Layer 5 of a small transformer language model trained on English Wikipedia (8 layers, counted from 0, width 128). Numbers have three digits each and are written without spaces.
A neuron adds its activation times its output weights to the MLP's output. To switch it off is to set its activation to zero at one token and run the rest of the model.
A neuron's activation on a vector x is ReLU(gate . x) times (in . x), where the dot is the dot product.

Input weights of the MLP neurons that the questions are about. A number n stands for (n - 500) times 0.0019.
n62 gate: 458490325351609570677280611621556362617611560662303445474520540265725282469490470563383503535575529450351467451369431534648500925615737534645538550755557355264442551578358545714590619448459423476422655428491433382603467538647446447593692400539278573504444717592465466551433524573454411500490496497503487471470557324521534500429584448434509709579581289346450539533490621527544552509612
n76 gate: 461529469510364522482457530650513344542680434560614523500472459466644487503404607766566722798331455564369643590493506523520358428376603490413386235453557517605622532552503500428484440371561427516553732545595467485494397452506595437430758459291488464611590358497449674449572500516681441576453402510474419414311298541461481509653497559424526519527669437296472445667494527189473471376519
n88 gate: 361444529384615500525383427631565507621687418335532443519414515365417386457626539503506606541481472351541400510416485380572524550398704453570443422397484605376481626528381604578493500417454377587454577567463497532406561304487282545494621422442500605608486390884453313418512510448413311561363455429490494592301487341621477376592471558640639442546449745494695563357611799491639217409195
n102 gate: 580563717564414319490452519576555522661598570460572571342639403400277629249589524448243589515425437459412469360583421557379515576213625525579403526362535264439439436598500470337336407554398449432366438675362566323327486460670510625637537264434441446277295615615610343475390561510407404374654422504414572527545409132428307571574462446688519479523566601647424631406363416459441529604305
n120 gate: 639598543477305807412546488428511557419529522500500341514437520325442402540404590500425452712532544204406322528593391348626466522305467585482657527693413508346465515528446643432792314542376542526382415371633753444524447424824537519319584665417611567293515483573624489656424559261561465203685446608604645606422522291548685447617598523722438625323587467649597587507721610399414437525408
n198 gate: 456546631741527521431485597846749312464500437474473396393503575538801566525532625493438369478275431689561658390608333468500518396585582468500428548659521415652605397342359702507570433585776624443412551396546609612441531630777569622522556448617548529646526434640693450654594486673448541473311560442765411352507420373371411782461476417665604403484342455464521524549539489459460244463593
n261 gate: 574460484593518518539356618585474500567610574398598460557482468596614413439572568353563561338451413536426500420349456414389442370449489607626592502521645587583459585508412348398521505561311462492537497546512555574387554568599421467577511547448471500439558530258365318471470527456614556658526539457384513626451458480468556702588647375558588370644417510426461333615479551659430638603474
n282 gate: 423479549374576595457444364691524463543581415285431345497531464330418479275496468391560478618263480215514483307398682366493577729434424630621606298737571516647623564432336171511658614377664548414533590525477463724595510460482646504528519717507524471624418490575695594408379175712353452658641425540402469615486507507529478428457634445543570420513274641335535303482493604436383616429503
n303 gate: 518589423489739535453567277342434831341419454396476637270714539319305751339381525530633457389455553628261361479638623507466563464202677572500613507556596261615613500367315473553553635394453552576702576489527527521411573605435414586629680482511441613500519576440527464489595435657671507554472455522377458296580631474424551531364373298562439465377604617695359329514475404522293383667351
n62 in: 503343528331550446563767486430377466314532241467437480456413370220351385610406172584732321550341515561337302456362386484473406401384392523453395429573667588432417562429324488481567527463406457464578484474473548410408500564315491348426436525356465503440527482422503555580619399557579503517526531266713559451349692461418392422406688464602512550593594577446567537621372514393367569522456
n76 in: 506618573503512426512677560644414298268491602594558487552470445476480540456541488532531264584609412563524518600398451272484519286600228532491398626344581339517494349485579387522441624419610451516352485604584518539491683432509488444539677506422500641480637474693358570484562506451442370439596361318497421470396388468459360479265584580643388240693571432355441419429388641614447353570567
n88 in: 506524521458606467500614449734313342426515590462521500420605458636698374370329470368613518453494591280607438509448452528443418630509408644529373655607530523567596573323459523497297511550546312408407362592432509626410603408402604497508557431557562522331434539589746356319491389583494400628449826503432550467500440634685448567573521562395524518375478401362425445608380588451591559505462
n102 in: 390385699554388413541510401453626709500534621542567582656690572598454708547317352474460459571600497563428466491554285548471733586370481551643494489626441353612329522449424581460386660347578416459506646348413488633483500447547523585630543426230736449326533674536541579519539408491420379643466477628347488530744540474500373431553534346500699595480536543468583479438438362444438366573533
n120 in: 387493503412204344596518591500456464441541398404414569483351446453626476630472608726490324304278279612507326460706516420561578311367566330430518606315291669635710466415668493601277646540411521566452563524487654646554624387476385493485522405343688447451354420277283497541588448497560553582388572493437513563503595313500361417630473507519399440484486605567642336696534467466471398284577
n198 in: 292582464419741441488462287509523403416329589572407564500529579471535418384393503472380500493657450476563329378466463607659819426500594440259277485358622464570427440500432550474448478557281425470497461406238401602466287466430392701450729614339494534522448472424428467520534510358471510468375444486560439596690526558581289529414543282676556526454325575285575690386329525503351382623568
n261 in: 447457598549508489399703552510409315456435492537479558646602535566787408489451503460471423398574523583469370558486475414364483489360403569519583488455527390347570596456519438591570660628500379420734402561477625668495450526489497563493340519534692469530560513414569525413588412617639550553565615661467558565532568593470489508445532338426495540449545301460640596495532582500316361622415
n282 in: 640653483412622461313676667446595586547514312351424547399631378206455535568316433629511457411514430511521273559631440395459385661354554417549434556626475304602569392415441616313376439517625574388606500529427523569407448625349430654434568599351514665183504377601470471351348602433518309512376398533362455415409422282395453493661390254426314588774556419510906616592500554532473467519361
n303 in: 430681440656509625714439661476516584503689471325726533734600565667364516348516551590414480517416506534317576566612473503513393490390598539516636414481484628470577490512427571433481684752468436578524572438479476400443588463653473541580456414446402523504500494351558713465696398585478487974324503374510425524497490569467290481438462493391352408367365660575494546264516538598636477383443

Output weights of the MLP neurons that the questions are about. A number n stands for (n - 500) times 0.00099.
n62: 719413728287976574362485659300582398125376403329520276552351495425772456297490509624383611413505677430505242413510375490614576893174374323475449675566370443485401519443652428589481830414348180391452597573472520755624515589620309823730647134710515416477510509307555774783586707181339562345342485649688311476922553562552656476467746697476746366589333441541500443605569578559515575536362
n76: 425605361482741533495125345454563668456533445737416367473705303536435551547505453749620660661432573656435878403674777595815763304513404216630336347455560464646522630373273436558716431518379442495280320174705425413542449530427930431372505705544357420430339592298273676400553538337708554258691414482707767419487347613496450685640527687693374223505248369698482441523458362253659552393422
n88: 556644329446521429341487372517496432694555670638546487634365367589546441704345347576267405239377709445660491487644635556346508273630595668617700404644459391211504350586459627673439542508408770520483449466520635859648558450574588376525483556568450715445566405479728545434461064578442378431414290751525437319424512666589512281354354648269237520382559462721640570541348155537259307439435
n102: 285424388576724532364689411626254431526664285481559427228628257417464432358778525559527620241363381707459628613580312546622548618436353371350340531638433557688444042606373522405727133368188481377851445581552800531473536199487612398270365409586406668496382377451598426739397491219311732444165625517540585470422554557335448601500356523408609462837591414608402469500709563276677519415509
n120: 527383443547495481514514486400240341378278528707332519264603532477140342611842405615709622500766565713610804927486437563505431433478411345386485642682481334524413301579783761592339689630849198431547482543682505542640533705397296462593543555236329538513660464645487712435461358491315768688565266333636307486714491859614569712477693394574698486841505376436434225551644406558769715644684
n198: 682743200355373601476315579440600615700190435468738316412357640258550535648536555505495223326554765341581668395688552551544471378590247476255526710346505626617282585682201618568534695554893610154366376319558130149485415819460514644574530852634405429302542282401727709141552598480450588360711459323550495558255545320427622558476621460359733395211424515761614352432814171600500510746395
n261: 759294218570373345565213307687469552516327637527508389484259468403492693441629500302404603430525431445466699522599449636698443477406591340600643421644545338335367737357496471396569546378559391330673591178476353586898719648442476508435487468520662466657570417624260674684418491325621520452402227675405543460484267330468496382451593538407561385357341496470607480972428434458664611300313
n282: 375495046437342432486553233737546241289421813371593258604648500378795676244565562166626419438586771638690613206615597322345505664550423454475854568737553603426350529419533590598655592415490379618624284500458740734579486270543727428747519584704664666445668349404642373310415295599481406533571326532788386332486616947589519481731369823453622670343412593530361643188382558548735341490429
n303: 634579472542419382400453376720534331371381519584505552888339482315570580257577312491645495468275459662462348461431620328264550811544278406447588570406542740395514425582765363640455719258302393677528602373778642662723416651417563269491388680764169443399456474454535246358553302450486600401748658536213633175513430201500328436122613306369645700434585505437597491336216249573320692666490

Each question names a token from some text and the token that comes next. It shows the vector x that enters the MLP there. A number n stands for (n - 500) times 0.019.

Then comes g, the gradient of the next token's log-probability with respect to the MLP's output, scaled to length 1. A neuron's effect is roughly proportional to its activation times (output weights . g). A number n stands for (n - 500) times 0.00084.

"er", then "w"
x: 514392367491529418596460567493541398532644658277549442573519530489341519560408586459644429416502557397633581571564633476527529574351497342416284627464414484709495508329377624483565408655419465388575463582592495423483601422483436539523514536430543568421558586439558583536399620365380422547486542581435418491434439513404434491375477431575499575570503572376433422617597458378472424636504
g: 694673427583378566585665576490759421509419658379540448439464481477476296357608545543570600474437536616397527561522505476539598077469570370519370511538484544607516441639576629542475559604485504501501463316385505452375556529411267496471317360516426509523731563516427558493462746458574740320553454462336454539305375514461518456486441400513452421685318539457347380426598424604545666424531
Which neuron, switched off, raises the next token's probability most? n88

" an", then " "
x: 565713444471453498443487572473598316602392477484569466689650438516272528603377599260552417548559538553582461681466487475440501458483555492512495432561360607371642553474425293603702439538398599496589371549402468389419373333591592635331487455637544521491551597364544542487423444447475407435381597457454559545568474729257592571445505578336351599407394531533392489640574513576630485512570
g: 598403546498475519557362373503313446588600425504406493511522678595561487533491588549440556217425473572468480403455470623404473760459576320308547474420508557368632445511361594705485472251434642466549501390507508555687571531524536629545372370614482518621506539490410510398569570415651427728425519381651466531498504655572562310414621584488599565136516542425111480534506644438449432511509
Which neuron, switched off, lowers the next token's probability most? n120

"ed", then " by"
x: 462495521495496347588542610644467351497521541433484445503674441511350529581475543438608410517470586372658433579509357505443523654312592430523445548464423463342601455599464435593552562568513524492533450456448422368431461303652484570359492716392547491447559519385566426432515433538517400402315618578414414419405510646351490343464462508537537465541386480526467568579606497535620463513558
g: 669584468383475561541473500559658520430299554502589463275476557445649590462530536531486615454382346264497313529554510341372444602374550442404344588608223415599469629475541507564489721497567250589356557311480714322374428501626444376554568526697408538444466446558362531420612526489478498436493320363556487415502588687435557303663487343494586273570640555449425359543430349535531560488569
Which neuron, switched off, raises the next token's probability most? n88

"ow", then " U"
x: 579578482521496403635636408395491350596547546546468428487450447528358580630494536614622473504465418379655487525555524460393473500435468385459412543565384331458599541514476433621568481625424496473604466392636530380472534251527665546501411591456510577467565466413501424469474480637388382511469725621552280425376510678369417507423501454365508651503526454443416395629463475444385660435422
g: 461623540667481547524558525415477258483500500374499483329530300464531522437237621480427402459423519517347526341422556284547452376433560513343571385518612698470434691476601445595483333529565595447176425560389549430526537533627464553537613367423480455669453436575312476576506412544588588542565397487727670455421679860651499422478516647505382656488274467509456445502510433450610621529434
Which neuron, switched off, lowers the next token's probability most? n282

"c", then "ri"
x: 420591489605524421583452447570522358387603486459457364481614456491331498480530625486568454446506535424505348482439565486466415523403553399436478508542513621229580528438428463613596620444462555480498505541628305409471449419571379572445601535520563451453548663369575571511477689432515616579405652570534335524396454496324501475467393501553467462467574669536484482601467480560579498611541
g: 247494558303541480590345445601442373629426530476412506440560460490470340190246438405479497611722454762332336411466511396581619445529498577543438593369539538544521524488501510554525516557387458485534567467516684570572468446441700565627567344686400455547432692500636488313457609517512263528506642480265556435505444656475369594499349502581634513319346594400661524507506649596541647447492
Which neuron, switched off, lowers the next token's probability most? n303

" B", then "us"
x: 559462389474534487574462353579632357430664507466478445631339615615372549511488560681475491541520513526744328460526488407571457455435569426498505521580457572652590482474495371488515543501558550613598447522577336469247322647591485593494514471441463435581567610478437519473598500355541425362532566578630557622614360566561602364530431542367734587424499555402416442624564494324561495720390
g: 439623417566533584564319539338621289447520547389378560491529504520495450374523438527724630661113601365620456441429434721368381548603472685337546362597600514365562270528686599453465472434521442355555579603455559612748387506486337444594548327693434303422415590482497365489490291604386512495439488359561599390510589375530491501464578476436519483341358544468446599509572517446550590546434
Which neuron, switched off, lowers the next token's probability most? n76

"a", then "ire"
x: 527475461473451369661373493553557340555516487517351501457437581487389319490472570503595515614572666491506564512335378632658479486438470542597515487613555516590705388688615463559377393412436678417671395352612470526342417720533507520628417496559384552479585655469391511424398557446576447470411718462578464556301463445450420467503497558500524465435514496410514567543433452429420464653469
g: 591448499318578626498560606517366566517550558614515341479438349337462359548538530407339555520689572460596425539598610379541470244500398294734535428501504508666522631611555516409394563396574725512269406383537453671385455424607626559388517356457393627556348609550593394312536530509482473429585424534558461446428610475473578460493440316636515629397789312589510622352542594268513667572528
Which neuron, switched off, raises the next token's probability most? n62

"p", then "ew"
x: 561310449611606472591301463527556356486579504506566286681444578541338563526518554565523377612580447473546422786591445521473531474528520453554468421483541556630578392577555476514466502453418514421476455567594413509433566440418510592425449385534509535509596460420565482490668406333485507452596581550498436571658543451497594462353397608492624467560530550357402442586464495451574530616411
g: 640525415508538619481422248519416666363606452526590535464687487528517482528528459532260392425423600610491528431529632268395479361611371436488381557412422505494533588620486285622448570495632332479438462447434436708522445493526617501379564516381550391362400387472457665655375489350581413329376650388428700606463264709366632508487426499327479446706487279417709533498494376631440483502579
Which neuron, switched off, lowers the next token's probability most? n76

" A", then "re"
x: 531633433557462388538547420461647385613419368550490402753526570496294428419504652322535486454528523462473627567439413479516553589457501430448539663565453522626637404675448342642465575511432583546557416491628474470465446471443583616439518371476572540451536643511395384480561533575325480655406608470539581526468578608257535447442460464418703574342535441217443428649477524615525596427352
g: 048584427406400535581340507527647443428462536518745521465603406658649397536436418589516467674486494582315413576414496439657387704516520419556527606462436577524443655465525641464418383440336566555420408459576502597670584559616253484346669610503364396565611587485560301503554646591568426520567381530421400607573394343352653506414643542494444465645539483450460488353458472538343679414543
Which neuron, switched off, lowers the next token's probability most? n282

"iv", then "is"
x: 598537452595513300460437508587688388458437461467458547571462445596324578632572696362494424502542491521619524568521652555530415464449518510507548506594609579560440445710468440449560568447398582422468420668518518382501517499487430549415566417438600455400551596517455450470323545598524660480463682555615434454519637554367459572375402589381547532491678565479384548505346380640632670434524
g: 581663501472552623582491521647516411492569468451560460322289613610419493418458496403519398447725404489452503466414477373519382591415706468448620501414477510520485683417479581461468518535502646388482495279543257452562458618348577477397583570699463393401476483604311273462445499415493550553622576444628463574337365545609394447428545614628523444156342669389449688254575418506570765591551
Which neuron, switched off, lowers the next token's probability most? n102

"s", then " in"
x: 595493429509550431571529391625450380477594372506381374591640502457223512520477565407474365493529606436717462546537436463415573781385379393575481541412434445454663344646486567569616540505530556437551448575484405493546406299510474548344614554532517524422585621519536382492538456521472407542491626462346359445517590668391472441487387505516611486524427503431425607678519396508653453338517
g: 584482542473479387509513630481515546503568505436466612453581497503394494489202356478440237566531592620682521570614573805469541434611538380628458536424571645496428598527534503489737399358511427506305477541492395529595455490682597530469478491687602640432425649472634690364477415590389380279536577649430498407607393478301438539409353523708497573617457529524373537531603253561329228479477
Which neuron, switched off, lowers the next token's probability most? n88

" ", then "3"
x: 516476548562361483559566379374473317510558482487448491582363553668417496631465635317530631451496465365568459573512336388419432510372683438512495502462465575610564419514557499624486409532508596437609501402665417462464438313615453555539430570522564495534495599458451590466557422457477462530421433470604576552537627554399449407476449567428514458442436483371449439670392502502468569562492
g: 536593586594611401492528645514493295622528571440766487489463439458487574365423488518497408351560417307566322496488421501354573554683430354545426572484645442630513584488325427391521580468318450457152667523485471765392470539456537476321577580539592611568384468349630517657516524460422502416517540599608459611492409331425497306593366707458457518518582642564713786553530448299475501556545
Which neuron, switched off, raises the next token's probability most? n120

" P", then "art"
x: 558413414573436369283466383462618292341422478539641350604661384649294618583396496575570514413588402646666453627595475323571411573395547390523449501609537541448592463564514490571514539440464612462591522561452359505330506370644401561533435408378538462535477652380414349458700507543368449518559565607542606486648530648365591351327427551392401509368459610473399472620515589544618559548454
g: 476528515499497493526500493572625507415325289499561570652352594495503581518518521503707489300154508492328588592463489479431458727600491540446574478425655385405590596564550412353686572262574471816369587372459587336533494436452327301610461470448482496386549392626533660587547403591291584549642437564550484546574481489562478458535533373594467576345542623550439795391458533563681387499574
Which neuron, switched off, lowers the next token's probability most? n303

"7", then " –"
x: 548522488615521408634495416523483475542493448537442567639504355458373412676423555515497495449379337384584470490552421392500498709248454446553571594428398504617529480572552503622581443542515580529485437523553494479514462312598436552465580643484534314538521522445466575540483312449528430516333618474429443583511474679420458430436406550337694653400503497414480597695471396374484617620542
g: 698407577423406663303398412493529588447624404690632497467452517450738518493414470456421594348352610463439282413531495611286481330455532494605490625465371399448438634429521548493616410436551655581693398589558394649682434449421758525578501600492531388667355608552540428624499669388674613585534329472446472556728560357554448418500610417412637633361592453521562605486592368678382532404552
Which neuron, switched off, lowers the next token's probability most? n76

"ed", then "ly"
x: 542529589447555320623648576526529329500479415531409503561662490442301424650452534527494379486454440406583410517594395410381516672218525380491481552486402493407664458486428408469606601466459571429516510513594513475515479291657487571361516646435565492508577649416506483437482478634581543435422586574429378550460445548271489290550481507583525435500377478531458545539604462486542493366548
g: 870487468516380397487493566254448350533581436673598491311480428601545466418612451498436430608579421448367514624505456297414568542487421581412613483471442498571413513516331599429226882420413421474489605354633548403520524492386570471461472395273635572449440690345445477523514433604424688436581358608595558474368428451432503638485535261482539482625553620492381303412562558412479538524493
Which neuron, switched off, lowers the next token's probability most? n120

"A", then "l"
x: 460632554511498478389555429519535400409526468484593342668349312442325419550486576397547458415631505484535586552532342367466519491371510423412534599408356583472720479511363399580479469549389478471672438527482448265323455454652541577525500344326496476497567680487419337430662578614414584412446531463474578528606468669377723499347420505438517614363518438503429345642535542583756478478477
g: 432351473558878377487465510396549386425634585595475429508541571604392469445563469482514748679709479510617506448452594280396594414557628355420496616451370656501405465389412465377314761416674523554426498578563347741539453497439429541501483504281471520427515581385511409512537460571599480646472507530455315584424329534677541579483506577527496577687660656517383559610533685433527744515507
Which neuron, switched off, lowers the next token's probability most? n120

"c", then "on"
x: 490465502564668433468467510607556274407460462378442330462688544442355552486532647499582423436632587457492387505234461479469410506527494468373528432589467570602446468560383450565514445483538660460569370423632292556558324456478572518495539525455427504413430762384445561450516575574430561442271690387546353506439517396453446534369420604509437517523536523504428516657526479610542481521403
g: 632425404532568498438638557580513445440520451593467481262513510391529519625512476401362362189364479501417411623715406568626444658476496448441524496505495438500540358564489373577478812442462404526323512487699484652547383419619604365439428490579604582634547489536601577629428427399402320426598619350765510653479503688644454541526452563479465642743489330470348556437444298488647666495623
Which neuron, switched off, lowers the next token's probability most? n62

"1", then "8"
x: 479642499639489555632455425531556423426612339449470556505639450612432488590474657390401543467464503482643429561487487393478494607418524382654581614441550535436507572505625492599518497554556569444501368546600413454465481452565569519432559418537578467513460532511480423505618527593432423516249610573553522478538589484411522431413490561461516634458508419587501447650477468617591533633481
g: 452445586361406565408395549504549393248515456736443445611353356329491515366562649570575368426386596547495563368531596528631540594628453620576655356490425399493451757578333553501683301413364374467376497393466399610487512600620619219553499461667583669684625493411724521451469532443574576655442478525457479713670666431505593584509537516455446445547504580492607433559393730615569432516542
Which neuron, switched off, raises the next token's probability most? n62

" ex", then "t"
x: 620477464521427426498326553606470292594398363448561479764539437544331544561583569333506440550594342497574465549459437493359562433314430484464548443545548519447642616595558374557603449547548678370610316447372385554560466509496566446484526516541483530475592614397574446425432458587469474430428676534455381575591572614372487518318472537455531399608526507491428441732571421608507409478557
g: 685589506650487476497564554359397674521442592339528534506620336431441598435513515554380445795379522746320500604511416439434505599510589462519546457375504551448527633576285467463502469317429518625403434437447728570535636367372366619340518492516548461560449459561479481255509581414451602360457330636701485477552152460322472704440455411363579559583589585523526389712495437576549393508628
Which neuron, switched off, lowers the next token's probability most? n261

"s", then " of"
x: 496496586657562433328605358817505355373439532472435570602389461471320553559510570528572450589574382561688455535493491564405551566471395381511558596437451539400578537606562560650495609528474532357588392458454424482386412397681456554486491441565457505453546491418375404572586561567435544406525566311466528516635580590456514526462373500390399516536448508515417583700501464577562554547461
g: 293440597405535569375651516610602551411547644525600358495409458625467678533584485426595621223357712396570572629557498524445375796456419402567472322650616410450590459593472815453632672288545524475589505572667444601782487464318586540600542556439514609571532522486504318550558584422477574509535562550547476428462502358504405482577542452480372406483618522434649610462485607606411770438512
Which neuron, switched off, raises the next token's probability most? n198